Layer 3 of a small transformer language model trained on English Wikipedia (15 layers, counted from 0, width 128).
A neuron adds its activation times its output weights to the MLP's output. To switch it off is to set its activation to zero at one token and run the rest of the model.
A neuron's activation on a vector x is GELU(gate . x + bias) times (in . x + bias), where the dot is the dot product.

Input weights of the MLP neurons that the questions are about. A number n stands for n times 0.00093.
n12 gate (bias -0.033): 0 -112 47 256 54 -105 -63 -95 199 -69 -95 160 154 -115 26 -70 67 97 111 37 71 -16 -16 56 -105 -72 165 -100 -146 -120 334 48 180 63 -52 183 -117 -40 0 -122 53 23 -129 -131 298 290 -118 28 115 -94 61 -37 -30 61 31 -82 36 66 -360 240 -141 52 102 296 -38 12 192 -20 -12 247 -28 -4 -209 -55 425 4 -76 182 -4 -232 -212 -119 -53 -77 203 24 -172 -275 -128 -139 185 -45 251 100 8 72 118 61 106 -76 -93 99 -4 31 33 -82 -8 136 131 165 42 -193 98 -58 198 -114 -165 117 -120 -85 221 -157 -66 -180 -54 -59 -31 32
n76 gate (bias 0.114): 104 -96 -57 102 -52 -68 -73 145 123 110 -12 -102 -120 272 -177 -61 -24 4 47 0 113 -110 -125 -115 217 77 -151 131 -76 -40 -115 -105 -11 72 31 143 27 50 83 157 -16 -262 151 -176 39 -170 67 82 184 -150 206 -94 29 55 157 320 -145 71 12 -171 136 46 -132 -59 -150 -217 -173 -102 47 -155 0 -149 -209 113 -139 -109 -62 -81 63 -396 88 24 -309 43 184 130 -174 19 -37 -146 -12 184 -82 209 37 -23 134 44 -95 27 -41 77 -18 57 52 277 -236 51 -39 -93 142 -105 28 19 15 65 174 137 108 -93 -15 114 -282 -65 0 -206 -80 181
n121 gate (bias 0.485): 42 25 168 -13 96 65 203 107 -50 30 -21 -101 -117 87 -223 -282 -35 93 129 52 -35 103 -197 156 -12 -35 95 225 -222 -168 -245 -159 229 160 -21 -65 -25 58 33 34 -291 -243 302 153 -210 18 -153 168 70 102 -14 -289 -76 -43 -113 -128 -8 137 -67 24 -40 -209 147 214 -114 99 52 -135 311 -168 255 -54 64 -333 -90 57 -20 -154 13 -99 100 171 51 -173 60 -53 -42 -101 -103 94 80 102 -129 126 -145 -108 -93 -75 -64 29 -234 -24 -59 65 -73 13 29 91 89 54 -88 248 243 169 99 -35 90 -44 -175 -280 130 263 -94 13 92 13 57 262
n122 gate (bias -0.399): -4 -178 47 128 46 -7 -67 106 185 284 42 -122 -27 111 -7 96 19 120 217 -88 -31 11 -29 -44 -191 -86 46 -26 59 272 -48 -90 22 -266 11 109 -246 18 256 155 -263 7 -161 -99 -198 -55 83 -71 37 57 215 -68 100 30 101 95 -4 110 -56 -356 -63 -11 243 -8 -27 -172 136 151 -171 15 -149 74 -8 11 341 -175 131 20 -87 131 -27 -228 -61 71 54 -56 115 -71 4 83 30 4 -47 -12 153 148 -122 70 49 82 193 -18 25 -47 -157 0 -81 288 38 -86 -90 -90 65 4 -239 0 8 27 -7 -89 4 -66 -258 -70 -139 -4 -102 -130
n204 gate (bias -0.208): -175 0 -133 69 -108 147 227 -94 254 105 -41 122 95 -135 -78 116 12 -77 -41 201 -21 -114 164 -26 27 46 -29 104 -185 226 149 236 -23 66 -182 407 72 -102 -71 110 49 127 -32 -35 425 -180 -142 -4 -158 -122 48 61 -146 57 0 -139 28 -77 -28 -15 200 -52 -202 -156 -150 -71 37 165 106 -35 12 -67 45 -108 66 355 -159 358 -61 21 -136 -20 -221 -12 21 -54 -80 28 -4 -8 132 40 -142 100 -42 99 38 -53 -98 -44 -59 121 -4 8 -82 98 -212 -132 16 152 -34 -140 -407 -73 -63 67 -115 -50 44 15 40 -172 136 -154 -107 292 -149 8
n248 gate (bias -0.106): 215 -125 107 40 -85 88 136 -50 -35 91 205 91 130 -70 135 81 216 -154 -8 -121 183 -69 38 0 -227 45 -165 20 231 48 -104 -39 8 -100 -202 -259 -157 -43 35 0 64 53 -189 108 -39 -144 72 161 116 -467 -162 -195 -42 -28 121 52 -275 140 -8 -57 -17 334 -53 -28 94 251 -135 32 -176 -46 -160 -93 100 19 85 74 -56 -182 48 -142 126 -92 221 63 198 -122 -59 -103 317 -96 -47 -234 -23 69 206 190 -178 93 16 -161 215 -41 48 -176 -177 -130 123 -11 -144 -63 37 -27 -40 8 108 99 100 53 -16 -38 67 85 -156 78 22 0 4 -55
n482 gate (bias -0.230): 241 -76 174 47 -70 -123 286 -37 -80 120 -178 169 -140 67 12 92 185 -103 4 -39 22 116 129 176 -123 85 -78 -93 37 30 -302 -13 236 -75 -176 103 322 -8 54 159 -91 57 -72 75 183 93 -86 -55 38 -43 171 21 164 82 -61 -82 100 30 338 -41 104 106 12 -304 190 -171 185 26 289 145 63 25 -199 103 35 -58 -40 196 0 -123 -74 -276 126 -9 -315 11 21 145 -158 129 17 129 73 -247 182 55 -62 -92 185 280 -188 -20 204 116 139 -18 -196 44 73 64 -133 72 -147 110 -159 53 0 84 312 328 -161 29 -276 -57 121 -146 -21 -13
n12 in (bias 0.106): 64 0 -63 291 81 0 310 21 113 -18 182 -67 77 -42 66 -27 118 43 54 153 210 101 -90 -269 168 -131 124 110 -112 135 79 -46 93 111 -11 -45 -195 39 24 -90 138 96 39 67 32 -89 -155 75 109 29 313 -4 419 69 44 145 81 -91 46 339 42 -99 35 -73 241 -17 107 -125 -109 104 -120 95 -109 -131 44 100 50 60 72 -33 114 -90 65 132 -29 15 46 32 110 -51 -71 101 20 -159 108 49 -82 70 -119 -32 120 -10 -131 -135 -40 84 -66 -53 97 92 -56 -28 22 -311 -77 212 55 -63 -177 -92 -57 63 -204 4 -20 -207 0 -18
n76 in (bias -0.005): -96 52 33 270 65 -169 27 -18 -63 173 -213 43 291 136 -28 -3 -100 41 42 -118 -166 7 -116 158 -240 172 -19 -144 -84 50 103 -30 -202 14 162 -83 286 -22 95 -49 -102 57 -160 55 -108 151 79 -30 -81 8 -230 -83 40 -95 215 -87 249 -110 177 164 75 -15 87 148 -46 186 112 -52 -170 -90 -152 202 45 165 4 -46 39 -121 -173 234 -169 162 -83 119 69 -31 93 -4 -8 -136 22 11 146 -224 109 -84 0 -4 109 -44 223 -46 35 127 -38 -218 84 -42 192 126 8 7 -68 57 135 23 -91 -8 -26 -35 -37 4 -101 -27 128 104 -378 92
n121 in (bias 0.022): 111 -239 4 -133 58 85 109 -110 103 219 -290 8 185 -63 101 -73 133 221 122 61 33 -31 -63 -162 170 -13 25 4 -129 242 47 -56 -39 0 -182 298 -80 -138 368 -24 4 -127 32 -236 -8 205 28 40 -241 -77 -100 0 94 -65 -135 29 51 -77 16 -108 -21 -196 50 37 -46 157 104 16 -98 191 -107 -197 252 -217 0 -92 189 4 0 -82 202 158 -135 -108 107 184 235 -16 -30 73 -12 129 -46 166 -4 43 -168 154 171 148 76 -189 -34 164 -160 -68 -35 248 -69 -196 -151 4 244 -50 -145 92 90 -8 -64 57 76 23 151 191 65 262 55 103
n122 in (bias 0.042): -59 27 0 -362 -376 -31 -174 -18 96 -37 -52 34 -24 114 -39 65 -134 -65 -47 -75 -158 -23 243 64 22 -174 9 -124 117 90 5 465 -18 -135 77 -232 64 -376 -77 33 -141 -84 -55 204 129 -10 -65 351 -236 -108 -245 89 173 -66 -186 84 -159 52 -156 -146 191 101 -125 -188 240 90 -19 -278 37 233 32 123 -136 67 160 475 -170 -63 126 294 -114 -28 75 -79 -85 15 -170 -5 0 -56 18 -47 -62 -67 -29 -232 -203 95 -14 -64 -243 -78 -152 103 -33 -467 -86 190 112 60 43 -336 187 -18 -95 -149 -169 53 73 141 -179 -167 -36 -110 -101 43 -18 -64
n204 in (bias 0.041): -293 399 -56 -244 -8 44 -78 44 4 -99 -38 56 203 -219 95 10 0 -91 197 67 -98 28 -100 261 166 -194 34 -102 128 -374 4 37 -147 -48 0 -32 278 12 -148 -104 -88 -51 -193 129 184 34 133 -119 133 133 -4 87 -233 -104 -47 -50 133 -367 -90 35 -74 110 -207 21 -81 32 64 -25 92 175 -130 -145 -129 24 159 -77 -147 -176 -104 -89 -4 -146 79 -164 240 41 192 -140 -70 50 -213 21 185 38 167 -154 -95 77 -25 147 173 132 -19 156 -71 31 129 15 -116 123 -210 -127 -75 20 60 51 188 -55 -12 27 16 -160 211 -9 -199 -102 -304 -16
n248 in (bias -0.161): -297 0 4 -263 -26 -84 -118 -16 -152 -126 -220 217 -179 25 -212 110 -73 50 30 -30 43 65 28 44 120 183 148 -161 93 -47 -88 50 -274 -105 78 88 66 179 28 -202 42 52 70 -245 174 52 168 -87 176 358 -212 80 13 -34 -259 -72 176 -89 74 -68 180 -108 28 -34 -160 -211 -13 163 -228 -32 45 69 30 56 200 -95 246 -131 215 188 -4 55 -42 -29 -34 52 223 200 132 -34 -95 13 28 -237 109 -49 83 94 97 198 175 -35 125 69 353 -115 -203 -35 139 -306 147 75 76 -84 -195 -9 -301 108 -45 -138 -12 101 185 22 0 82 -8 53
n482 in (bias -0.076): -22 122 -47 -57 32 -127 -115 95 -56 35 72 -18 163 -82 -8 120 41 18 317 -99 -59 -21 -26 -116 114 28 323 118 326 166 37 74 -60 56 156 -165 -197 -155 81 -49 -143 -21 -320 95 298 -92 80 18 4 -129 -19 257 89 156 -63 18 69 -9 -327 152 130 -83 -94 291 -151 43 186 18 -98 55 -227 -121 -156 -250 121 0 -136 -46 209 -248 -154 -258 -36 -136 198 117 92 211 -65 -147 136 -71 29 132 -92 121 -129 186 40 100 -23 -211 -45 214 157 117 -241 -70 107 -319 -64 -390 107 -42 9 27 157 -264 -174 88 -240 4 98 -109 -58 -87 -4 183

Output weights of the MLP neurons that the questions are about. A number n stands for n times 0.00091.
n12: -64 51 -208 -222 -123 -117 74 34 -204 59 86 98 -19 80 -290 169 4 -45 -82 -46 -109 -90 37 101 -115 76 -253 94 48 -12 -129 -92 -418 111 181 -129 177 -12 -114 15 -179 -295 -53 -143 -96 -91 117 26 54 -124 -187 113 -280 -20 290 15 51 -4 105 -87 283 144 4 -103 -177 -29 -49 127 -28 -311 -30 4 157 237 -146 -128 122 -125 117 46 43 91 117 -62 -63 -116 -80 35 8 100 194 -43 -195 -15 16 68 75 12 95 201 -36 -126 141 76 -164 59 -67 45 -35 -87 91 201 -29 194 -136 -51 8 47 -7 65 -145 134 118 -8 -119 115 31 -249
n76: 84 -65 6 -74 -37 121 7 77 42 -68 165 -114 -131 -40 80 152 87 -14 -88 47 154 7 40 -46 159 -77 -35 55 -21 -116 69 32 184 -118 -101 164 -205 -14 -168 68 172 -53 83 -97 54 -112 -90 88 -10 -135 303 48 -65 18 -252 -26 -118 156 -281 -61 -64 -72 -77 -163 88 -32 -27 129 125 -24 3 -157 -69 -251 -108 39 -7 191 135 -37 270 -114 7 -48 21 -115 -3 75 40 22 17 163 74 254 -158 75 -90 38 -101 199 -66 111 -103 -17 27 181 -49 -43 -223 -226 -23 7 99 54 -130 153 75 41 26 71 -24 105 -65 131 -45 -30 246 -125
n121: -103 328 -51 70 -50 -44 -138 -4 -52 -75 282 67 -157 0 -219 23 -102 -136 -164 -66 47 76 -16 257 -234 0 39 42 121 -181 13 48 13 -30 251 -406 51 191 -238 111 -61 90 -65 244 74 -244 -77 12 247 94 107 50 -151 69 195 16 -42 135 -104 43 100 176 -20 -43 -37 -98 -167 -56 93 -8 -37 142 -108 267 33 169 -127 8 22 -33 -165 -249 29 80 -109 -40 -243 21 65 -96 -33 -195 29 -294 34 -5 174 -89 -266 -93 -145 140 -39 -235 148 34 48 -240 46 166 127 54 -222 49 -53 -107 -192 -84 82 -129 21 8 -237 -238 -4 -239 -33 -88
n122: 300 -203 -299 -170 -119 -152 -10 72 205 -198 -105 121 124 200 -112 6 -182 -72 75 -15 -132 -277 -25 169 282 -478 -65 -164 200 118 47 313 -114 -218 334 -72 53 -303 -87 -237 33 97 61 138 129 -219 -188 230 157 89 5 63 194 155 -250 169 -95 32 -57 34 -104 37 -108 -58 145 -10 -71 -429 -233 171 286 57 -181 80 207 182 95 -51 71 41 85 41 110 -5 74 -302 160 -42 -173 24 110 -27 -118 -199 -42 -75 -313 334 102 0 -176 -111 -228 82 -309 -202 30 107 94 0 -343 -161 229 230 36 -229 171 152 186 238 -279 -121 77 -195 262 -67 -162 115
n204: 26 20 -96 -143 -152 -67 64 71 13 137 -197 21 13 230 -14 -83 4 -161 -49 -92 -4 -70 169 -363 -306 319 -66 30 225 48 -278 -101 31 52 45 -205 -17 -108 -180 156 13 41 -158 -40 -42 87 -183 134 60 -112 214 99 124 -162 -66 -57 -82 39 97 -421 -40 107 -132 -130 47 84 -25 -74 -238 -177 50 179 -115 -130 42 52 73 17 253 58 9 -79 -196 4 -39 78 0 157 215 -79 51 56 -21 162 56 243 263 -125 301 8 -148 4 301 -50 -159 -234 -12 -62 103 82 121 89 147 -88 265 39 98 77 92 -51 -241 348 139 42 -118 84 -60 174
n248: 178 -15 68 222 64 25 189 -83 -21 122 284 33 64 99 112 22 95 -157 73 -12 -19 140 47 109 -124 -94 -263 65 33 324 -73 -146 38 -139 -288 -249 -61 53 214 -68 342 208 16 -49 -80 -128 24 -15 -24 -216 0 -89 210 132 -54 -31 -285 20 74 -23 84 294 11 -172 168 60 -150 -85 -155 195 114 -261 193 -96 159 11 -29 -79 -50 -91 240 -201 0 -150 179 35 -127 -260 306 137 157 -172 -143 63 97 53 -171 -102 -103 -7 82 -118 -50 -91 32 -86 -66 -12 -243 -8 -75 104 86 110 -27 103 70 45 23 -72 114 78 -55 63 25 -12 121 -13
n482: 54 106 228 195 56 -8 -45 18 100 35 4 -23 -195 -18 311 8 42 -197 -75 40 161 -162 18 -43 -134 -7 -298 -106 31 -12 30 -35 139 -53 -89 -113 428 -152 48 63 -196 -47 124 0 48 145 33 146 -64 88 99 -177 -11 34 -252 85 -57 38 -20 -59 -55 -101 -102 -296 -37 -14 113 36 49 -78 80 -52 -118 -11 18 -46 -106 -102 -129 29 4 -113 -30 64 139 328 48 -82 -25 200 -93 156 -81 7 177 -33 -61 110 -179 107 -27 197 132 151 -26 61 111 -25 -165 53 110 7 -17 33 116 -72 61 169 -60 389 23 -97 16 -33 340 26 -48 99

Each question names a token from some text and the token that comes next. It shows the vector x that enters the MLP there. A number n stands for n times 0.0059.

Then comes g, the gradient of the next token's log-probability with respect to the MLP's output, scaled to length 1. A neuron's effect is roughly proportional to its activation times (output weights . g). A number n stands for n times 0.00081.

" The", then " Senate"
x: 294 -62 86 -44 -88 -73 -55 87 -111 71 128 -48 -8 38 61 -171 24 32 33 -103 -36 108 -35 81 0 -113 -122 47 30 -57 -131 51 68 119 -55 -12 198 -72 -108 64 -180 -108 69 8 21 -11 -62 -87 88 20 45 50 -204 78 -139 -204 -59 176 -75 -86 110 52 -163 -23 57 144 258 40 106 55 -101 14 -9 -130 -37 -145 -68 -79 39 -128 34 -132 92 -73 -34 172 39 183 -94 12 67 37 15 -32 -72 41 -35 160 93 102 -137 -41 -28 101 93 52 -359 -77 126 -8 154 -31 16 -75 -79 -136 -132 0 -16 242 23 260 53 52 176 -26 -73 95
g: -133 -134 -130 -106 -67 -152 37 -165 79 11 38 54 -198 -13 37 -74 169 66 -51 22 71 -47 -217 -40 93 133 123 -38 -91 21 156 -75 56 44 -117 -18 69 -23 61 47 -1 81 171 -20 -30 -140 112 71 -32 -178 -21 7 -51 77 15 -112 341 96 -93 -57 219 -321 49 -51 -279 110 140 50 -38 216 141 -78 8 1 57 -123 -102 -40 78 77 -101 69 -24 -217 20 82 -26 -76 -116 -59 -111 25 53 50 -47 44 134 106 0 10 110 58 -3 -110 -264 -58 -68 4 -119 69 -134 49 -157 -176 15 150 34 -103 -141 197 61 43 20 100 -146 14 -77 -105
Which neuron, switched off, lowers the next token's probability most? n482

"tch", then "es"
x: 84 5 -73 -3 -7 -46 82 -26 162 27 -28 -15 -118 6 -176 -135 8 -56 -60 -129 -33 -127 -151 -176 6 -165 110 9 -153 -87 -113 20 78 109 -161 92 194 -124 -33 -102 58 -299 64 173 -108 -31 -181 -8 -80 -71 155 -126 -103 81 -77 127 -126 291 64 59 44 -59 8 125 -75 52 29 -73 -115 -159 -35 -112 62 -50 41 -37 -66 210 13 23 332 163 129 44 174 -103 -294 99 62 139 -93 -43 106 255 258 117 -71 9 -199 -267 -63 -221 -7 240 -55 192 -247 -30 27 -43 28 365 -112 207 41 69 44 -56 137 -106 33 26 -19 44 -224 -56 -45 185
g: -163 -151 -55 -26 -113 -105 11 -14 1 -80 53 -23 -51 73 86 -72 -156 -44 -146 -36 141 -253 57 -102 16 23 46 48 -209 190 134 -177 -111 -15 -133 -123 176 -164 -7 69 -93 -2 -198 -77 -14 106 182 14 114 -48 184 -107 17 132 -62 -18 -19 -24 -20 95 161 7 119 196 32 3 142 -126 -114 151 -108 -237 158 208 195 148 18 -9 -90 68 205 198 -18 -240 -133 40 104 -37 130 -26 -50 6 116 89 53 20 11 -25 149 -83 -154 79 11 62 -82 -27 -64 73 99 -35 15 10 -26 -108 -113 29 -56 -2 -27 -61 118 -105 272 69 164 43 48 -23
Which neuron, switched off, lowers the next token's probability most? n76

"-", then "off"
x: 20 -80 -45 63 98 -132 -46 108 92 15 -21 20 -47 -159 21 -280 83 97 -56 40 -22 -26 83 19 67 -19 35 231 145 37 230 33 159 120 -15 -65 -39 -58 -29 130 198 -10 61 45 -16 27 -158 -27 17 50 2 77 154 64 104 71 50 209 -282 -106 -190 -77 -109 -121 58 -15 -143 -21 -81 -139 -83 35 31 -50 72 20 70 -30 -28 49 -96 216 -117 -198 207 44 57 118 -36 -53 150 59 -139 -140 -104 -126 54 62 0 39 -17 -120 -18 116 -393 -73 -58 59 -173 167 -174 -49 12 -238 -7 171 -58 -65 -53 -45 -82 19 -309 -41 40 12 56 31
g: -185 252 -212 11 18 1 137 25 8 76 172 -23 -96 46 42 47 -87 74 170 47 24 103 -186 -239 9 99 -16 113 47 191 -270 148 8 -20 9 -115 -97 40 41 -66 60 93 67 23 106 -163 -18 -63 -117 -159 -143 -32 -13 -208 -66 -11 -41 61 23 68 -10 -38 -22 22 95 -57 20 -83 92 -84 -14 -39 109 -175 -66 134 6 149 70 -85 -71 44 114 -326 175 -45 211 137 153 -52 104 -60 -171 57 183 -50 95 -47 -170 63 -121 -65 139 151 -124 -67 -42 55 -21 317 -6 -32 -28 184 -85 -73 79 22 4 -78 -47 112 -79 -84 40 -44 -44 32
Which neuron, switched off, lowers the next token's probability most? n12

" war", then " until"
x: -266 -113 -163 -154 -122 20 -70 164 11 371 -70 98 -10 62 -218 -142 -267 -148 -75 -87 154 -66 -89 149 31 -199 -41 114 -232 12 57 132 -102 192 -128 -83 -186 41 94 155 -43 -165 176 -11 105 -129 -94 -124 49 42 55 -57 -159 177 -67 -99 225 -207 -260 17 -329 36 -92 -14 -23 38 88 -156 -99 -247 67 -12 -30 22 -152 30 93 -44 -114 -137 137 179 -113 -22 22 23 137 3 199 62 -54 117 -104 -72 182 31 40 60 131 -103 133 42 -271 149 -235 154 25 83 117 150 78 -29 -270 84 -75 -66 72 -214 36 156 -2 19 94 -63 22 178 153 52
g: 158 15 180 133 -118 -56 -138 44 -193 -26 -96 -44 21 -8 -72 56 27 65 113 -94 -49 -139 -4 310 96 24 49 -26 41 95 83 -130 -6 83 -69 27 73 -166 -243 -229 -12 -41 158 49 -142 -145 58 -81 97 97 -65 -42 143 -51 -2 35 -43 -170 165 24 -11 50 144 -45 86 -18 -85 70 -1 112 -65 -9 -68 -50 -110 -18 72 66 -172 -72 41 -23 69 -116 -57 92 -139 21 -93 50 -70 -27 99 109 -193 -47 -41 26 48 -178 -70 -263 56 11 202 -50 93 152 31 97 161 -6 148 12 167 118 6 144 -139 -281 -6 -174 218 -86 68 -204 -74 130
Which neuron, switched off, raises the next token's probability most? n204

" an", then " official"
x: -58 129 -138 82 -49 -171 151 174 -70 -37 33 167 149 82 -212 -189 2 -44 -65 109 -11 -67 -220 110 190 -156 11 -6 57 -15 83 -28 105 21 73 -86 151 -232 93 167 -236 58 2 -59 216 56 -161 105 96 -185 86 -59 126 46 110 74 -53 -188 -16 -32 19 -40 -23 23 211 -11 117 -10 -13 -82 168 80 -110 -148 42 186 -227 -10 2 -23 15 -84 -30 90 -70 115 -82 93 -59 198 4 -55 -58 -124 -9 -68 -135 160 -10 194 -285 -29 25 301 -1 18 -99 61 55 -83 131 -52 -28 -147 -22 -105 -19 -202 49 205 -48 73 87 -27 147 -40 -8 129
g: 151 -44 1 151 -90 -122 -36 2 -22 97 -44 -126 -212 -115 -17 -68 56 123 -30 153 19 238 155 44 46 -132 34 33 -37 160 204 -166 -20 -292 -106 97 110 -54 79 17 -131 128 53 96 -52 20 109 -5 -38 79 157 136 -57 -43 63 6 -50 122 96 -46 85 -274 63 -98 83 16 138 59 -5 101 -43 90 168 64 43 1 48 -217 34 -87 -74 -108 -190 35 72 -61 -186 87 -293 65 75 37 -122 -110 103 -33 -29 51 28 -168 47 -21 39 -33 218 -143 66 -36 -11 58 -25 -25 48 64 60 -229 -164 -274 13 15 -36 -243 -102 -37 60 53 -18 -57
Which neuron, switched off, lowers the next token's probability most? n482

" The", then " implement"
x: 212 -101 155 -118 -44 -35 -38 118 -88 25 90 -69 50 80 69 -141 140 108 51 -117 -11 108 -53 -100 -17 -2 -108 39 -10 -57 -224 82 49 111 -30 -43 278 -50 -152 115 -223 -77 56 -69 -34 -10 -50 -9 98 -35 -56 76 -211 93 -124 -134 -147 142 35 -58 100 88 -181 -12 100 123 147 88 46 63 -82 -17 -69 -66 -77 -136 -91 -113 2 -109 -17 -158 51 -115 -120 177 66 98 -170 15 86 64 42 -73 -76 55 -40 150 105 102 -89 -114 6 78 23 49 -374 -31 182 -52 212 -26 -3 -139 -32 -184 -131 96 -38 224 -32 284 -39 56 159 -28 3 94
g: -158 -95 77 -4 -134 -137 -36 -46 17 -23 18 -30 -79 76 -51 -68 20 -240 -118 -101 -36 -70 42 198 78 -145 -66 -28 -50 222 -128 173 57 -134 -109 152 -241 93 -58 151 91 4 94 -91 -2 125 220 100 14 122 -10 -79 138 20 -33 254 69 98 -82 -150 15 114 14 141 -180 -42 -71 28 74 -58 74 -16 72 13 19 -38 76 -71 34 49 24 -200 -34 31 162 49 -159 -176 49 27 238 -33 -101 -113 353 -19 129 -14 -133 -149 -31 61 39 60 106 -89 118 40 162 -108 -105 -82 5 -65 -84 -139 56 153 134 -65 -163 -154 121 -52 101 -60 -4 41
Which neuron, switched off, lowers the next token's probability most? n482

".", then " The"
x: 35 12 114 83 10 -29 183 142 140 36 177 32 -40 32 -114 -217 -170 60 194 29 -54 185 73 -23 -192 -201 149 -5 -135 101 157 -91 -61 155 11 49 -124 88 10 3 -136 -129 -34 -11 88 -76 81 -85 45 17 131 -17 17 176 -3 -168 -23 157 5 101 -41 108 -78 -52 107 110 89 206 -71 230 95 -112 9 118 -89 12 -240 52 42 -99 35 3 -62 -161 97 155 -164 10 -159 33 54 -67 -6 -8 74 -64 -100 18 122 -75 -166 -68 33 1 -182 31 -44 -259 136 -53 62 20 70 -16 -53 -26 -62 -68 168 -190 22 62 71 8 44 -46 -8 -52
g: 255 54 96 -96 18 -104 -57 129 -15 43 -7 -55 80 -46 -127 208 -56 68 -66 -58 -53 -26 -5 69 56 -240 -11 65 -53 89 -353 -11 -86 -21 80 -97 10 95 -77 80 49 27 -47 43 -50 41 72 71 -39 -18 -88 -7 -114 -18 -13 -4 -210 -125 104 -8 -131 178 -80 -118 69 71 -102 -117 -116 48 74 26 -63 146 -77 -117 76 -181 -6 -121 11 -132 11 -178 104 -1 -164 199 -115 -16 -28 16 136 77 91 85 -75 313 58 97 18 -142 72 174 50 115 -88 38 135 -328 198 -77 49 -7 0 45 -166 301 21 -132 67 34 -94 57 -33 -80 -99 37
Which neuron, switched off, lowers the next token's probability most? n12

"al", then " reform"
x: 207 -148 -139 19 -102 -73 120 -29 -284 60 -187 -74 -21 -225 -257 -175 -44 86 -102 162 -42 -53 -29 75 48 -76 -160 192 166 -16 151 -273 142 214 -17 25 -103 -133 -61 126 -216 -138 47 -125 -168 31 99 -159 254 -71 -127 -2 -17 -193 -35 68 -7 139 256 -5 159 44 23 56 -122 -14 -9 -29 -170 -79 56 51 -6 -77 -69 -64 -156 -140 -75 36 176 -131 386 3 137 22 -35 72 -236 117 -56 195 -16 -187 109 -40 -87 -42 111 22 -41 -140 41 -221 43 11 4 -46 65 87 -115 -60 -109 118 10 -204 -88 -27 62 -78 -128 -174 -190 8 167 74 87 164
g: 41 -12 94 -16 -72 -35 25 92 -82 -90 -180 75 -28 15 -79 98 -12 -238 -77 -22 61 -128 197 23 -35 -19 -63 23 -68 -43 -106 127 -28 -179 -72 105 -54 -67 36 -27 -56 29 89 224 -184 37 -78 -78 -29 71 57 -148 48 -44 104 -102 -207 239 -59 -107 95 31 -129 -10 -3 25 53 275 -126 -20 -117 110 -93 -99 -48 62 68 75 113 8 17 148 40 99 -30 -21 95 114 -87 22 12 -19 -205 52 46 -91 29 -156 -272 -43 -165 -200 -80 -106 -1 2 133 -138 110 69 -18 -103 36 168 -90 121 184 -38 -18 268 77 -12 -292 23 132 282 43 97
Which neuron, switched off, raises the next token's probability most? n482

" the", then " "
x: 115 41 -104 -80 -54 -26 -29 -8 -102 24 43 -176 -10 15 -104 -115 25 -16 12 93 -39 13 -92 -96 86 -215 12 103 91 -195 -156 -74 -10 153 54 10 320 -330 -38 -224 -80 59 -110 74 215 122 -303 -5 18 -33 -100 -35 15 174 -189 -292 -91 19 99 7 -32 151 -116 -177 -22 66 171 60 -48 77 -124 -28 -116 121 -10 -10 -142 42 -10 -222 56 -71 -104 -20 206 142 -25 166 -8 -86 -49 40 11 -117 -123 -63 -27 188 -38 175 109 38 -118 -37 212 147 -271 -152 -31 67 54 77 -56 -90 -73 -111 -153 -251 20 226 68 159 -13 -175 69 -139 2 290
g: 24 -20 -8 34 27 -162 127 28 23 4 88 -54 22 -156 55 -228 119 91 10 -1 -30 14 -105 -24 -14 -28 106 168 -102 -118 170 94 27 94 11 -112 -17 -31 36 35 -98 9 -114 -59 -80 134 84 43 -6 -120 58 -62 -55 -110 -40 -44 -173 -71 -265 7 -36 56 114 211 -78 207 -22 -16 50 146 90 17 18 -182 -103 -6 176 -207 136 16 66 80 2 -8 81 78 -244 -154 -156 -35 112 -147 209 155 -169 -13 68 222 -37 -3 -55 6 -70 168 57 251 25 193 -59 -34 -249 -247 69 34 -123 86 43 -52 -49 11 15 -44 245 58 43 162 -152 -6
Which neuron, switched off, raises the next token's probability most? n482

"es", then " Bad"
x: 170 23 41 14 -66 -285 42 -115 -33 11 -45 -63 -27 76 -150 -171 -25 59 125 -101 6 -164 273 -46 103 -61 132 40 -136 121 359 54 -99 -53 14 -2 -71 130 -111 -152 -167 56 -112 175 -150 31 -63 8 -208 -134 267 -80 79 -59 -64 -97 -209 -145 344 40 237 88 93 -17 145 -30 138 -228 85 -56 -71 -24 -63 68 188 -52 -71 -76 -139 88 -274 293 166 -199 199 22 -73 -114 79 -5 -82 88 206 -148 46 -182 -126 -53 -108 -86 156 -104 -185 -222 39 52 -109 56 309 28 78 12 149 -191 141 82 -10 2 -180 89 -41 10 -60 -52 -20 -156 229 19
g: -22 265 -27 -129 -52 47 -56 -59 -54 -109 19 -112 -67 -106 90 -94 255 88 -94 -79 -38 -21 124 180 -98 46 -165 -21 152 -54 67 -10 25 87 220 147 306 143 63 138 -78 -147 -118 15 -35 -19 -137 91 22 66 51 -120 135 53 -78 13 -4 -19 123 15 -4 15 26 -31 61 11 217 13 -17 64 109 -3 -33 -141 -77 -88 30 28 -51 29 -35 -68 -340 -73 -52 -29 22 -91 -189 -136 -148 127 -45 231 -120 56 144 -71 11 79 72 261 144 62 -83 -23 157 -18 -39 162 232 -67 20 51 7 12 165 -44 -95 -222 93 -57 100 103 -5 37 -130 57
Which neuron, switched off, lowers the next token's probability most? n122

" of", then " her"
x: 43 -34 -64 98 12 -38 -82 -82 -141 -19 -14 35 72 52 -258 -171 23 155 -2 40 22 -43 -77 249 37 7 -22 -79 210 56 99 -143 -130 11 29 136 -75 10 67 36 195 -74 -44 171 108 -52 29 -106 37 135 -73 46 -24 -84 -280 -46 57 -14 -42 -56 -272 220 -34 35 -205 -34 84 -12 16 -96 163 -20 -35 -182 -2 -126 -35 30 -34 -124 -48 100 51 0 85 157 147 27 -239 -36 21 -180 -140 54 17 -63 22 151 -200 14 -132 -73 -86 12 260 -110 -86 82 -159 35 -63 -4 36 -5 47 -87 159 -72 13 -182 149 -2 8 -6 -139 110 142 -99
g: 0 -111 8 17 18 44 17 -21 82 16 -39 -16 -51 -78 -55 -98 68 202 -25 198 98 -58 -117 48 -21 -84 157 113 68 124 29 345 -18 33 80 132 8 -10 71 -382 -18 -69 -25 -160 46 -89 175 -31 -25 127 -261 11 -210 119 47 -68 35 -235 105 81 200 -9 -153 -55 68 91 98 -76 48 31 16 -43 -22 62 30 93 92 21 -61 -43 55 163 -2 -87 240 -4 -68 10 -49 -30 -45 -68 13 53 21 24 -26 -101 -108 -75 217 51 -42 28 -222 184 -56 36 -12 -99 -58 180 -102 71 42 -125 -179 -56 114 -175 338 -14 -51 -5 -64 -57 -43 -114
Which neuron, switched off, lowers the next token's probability most? n204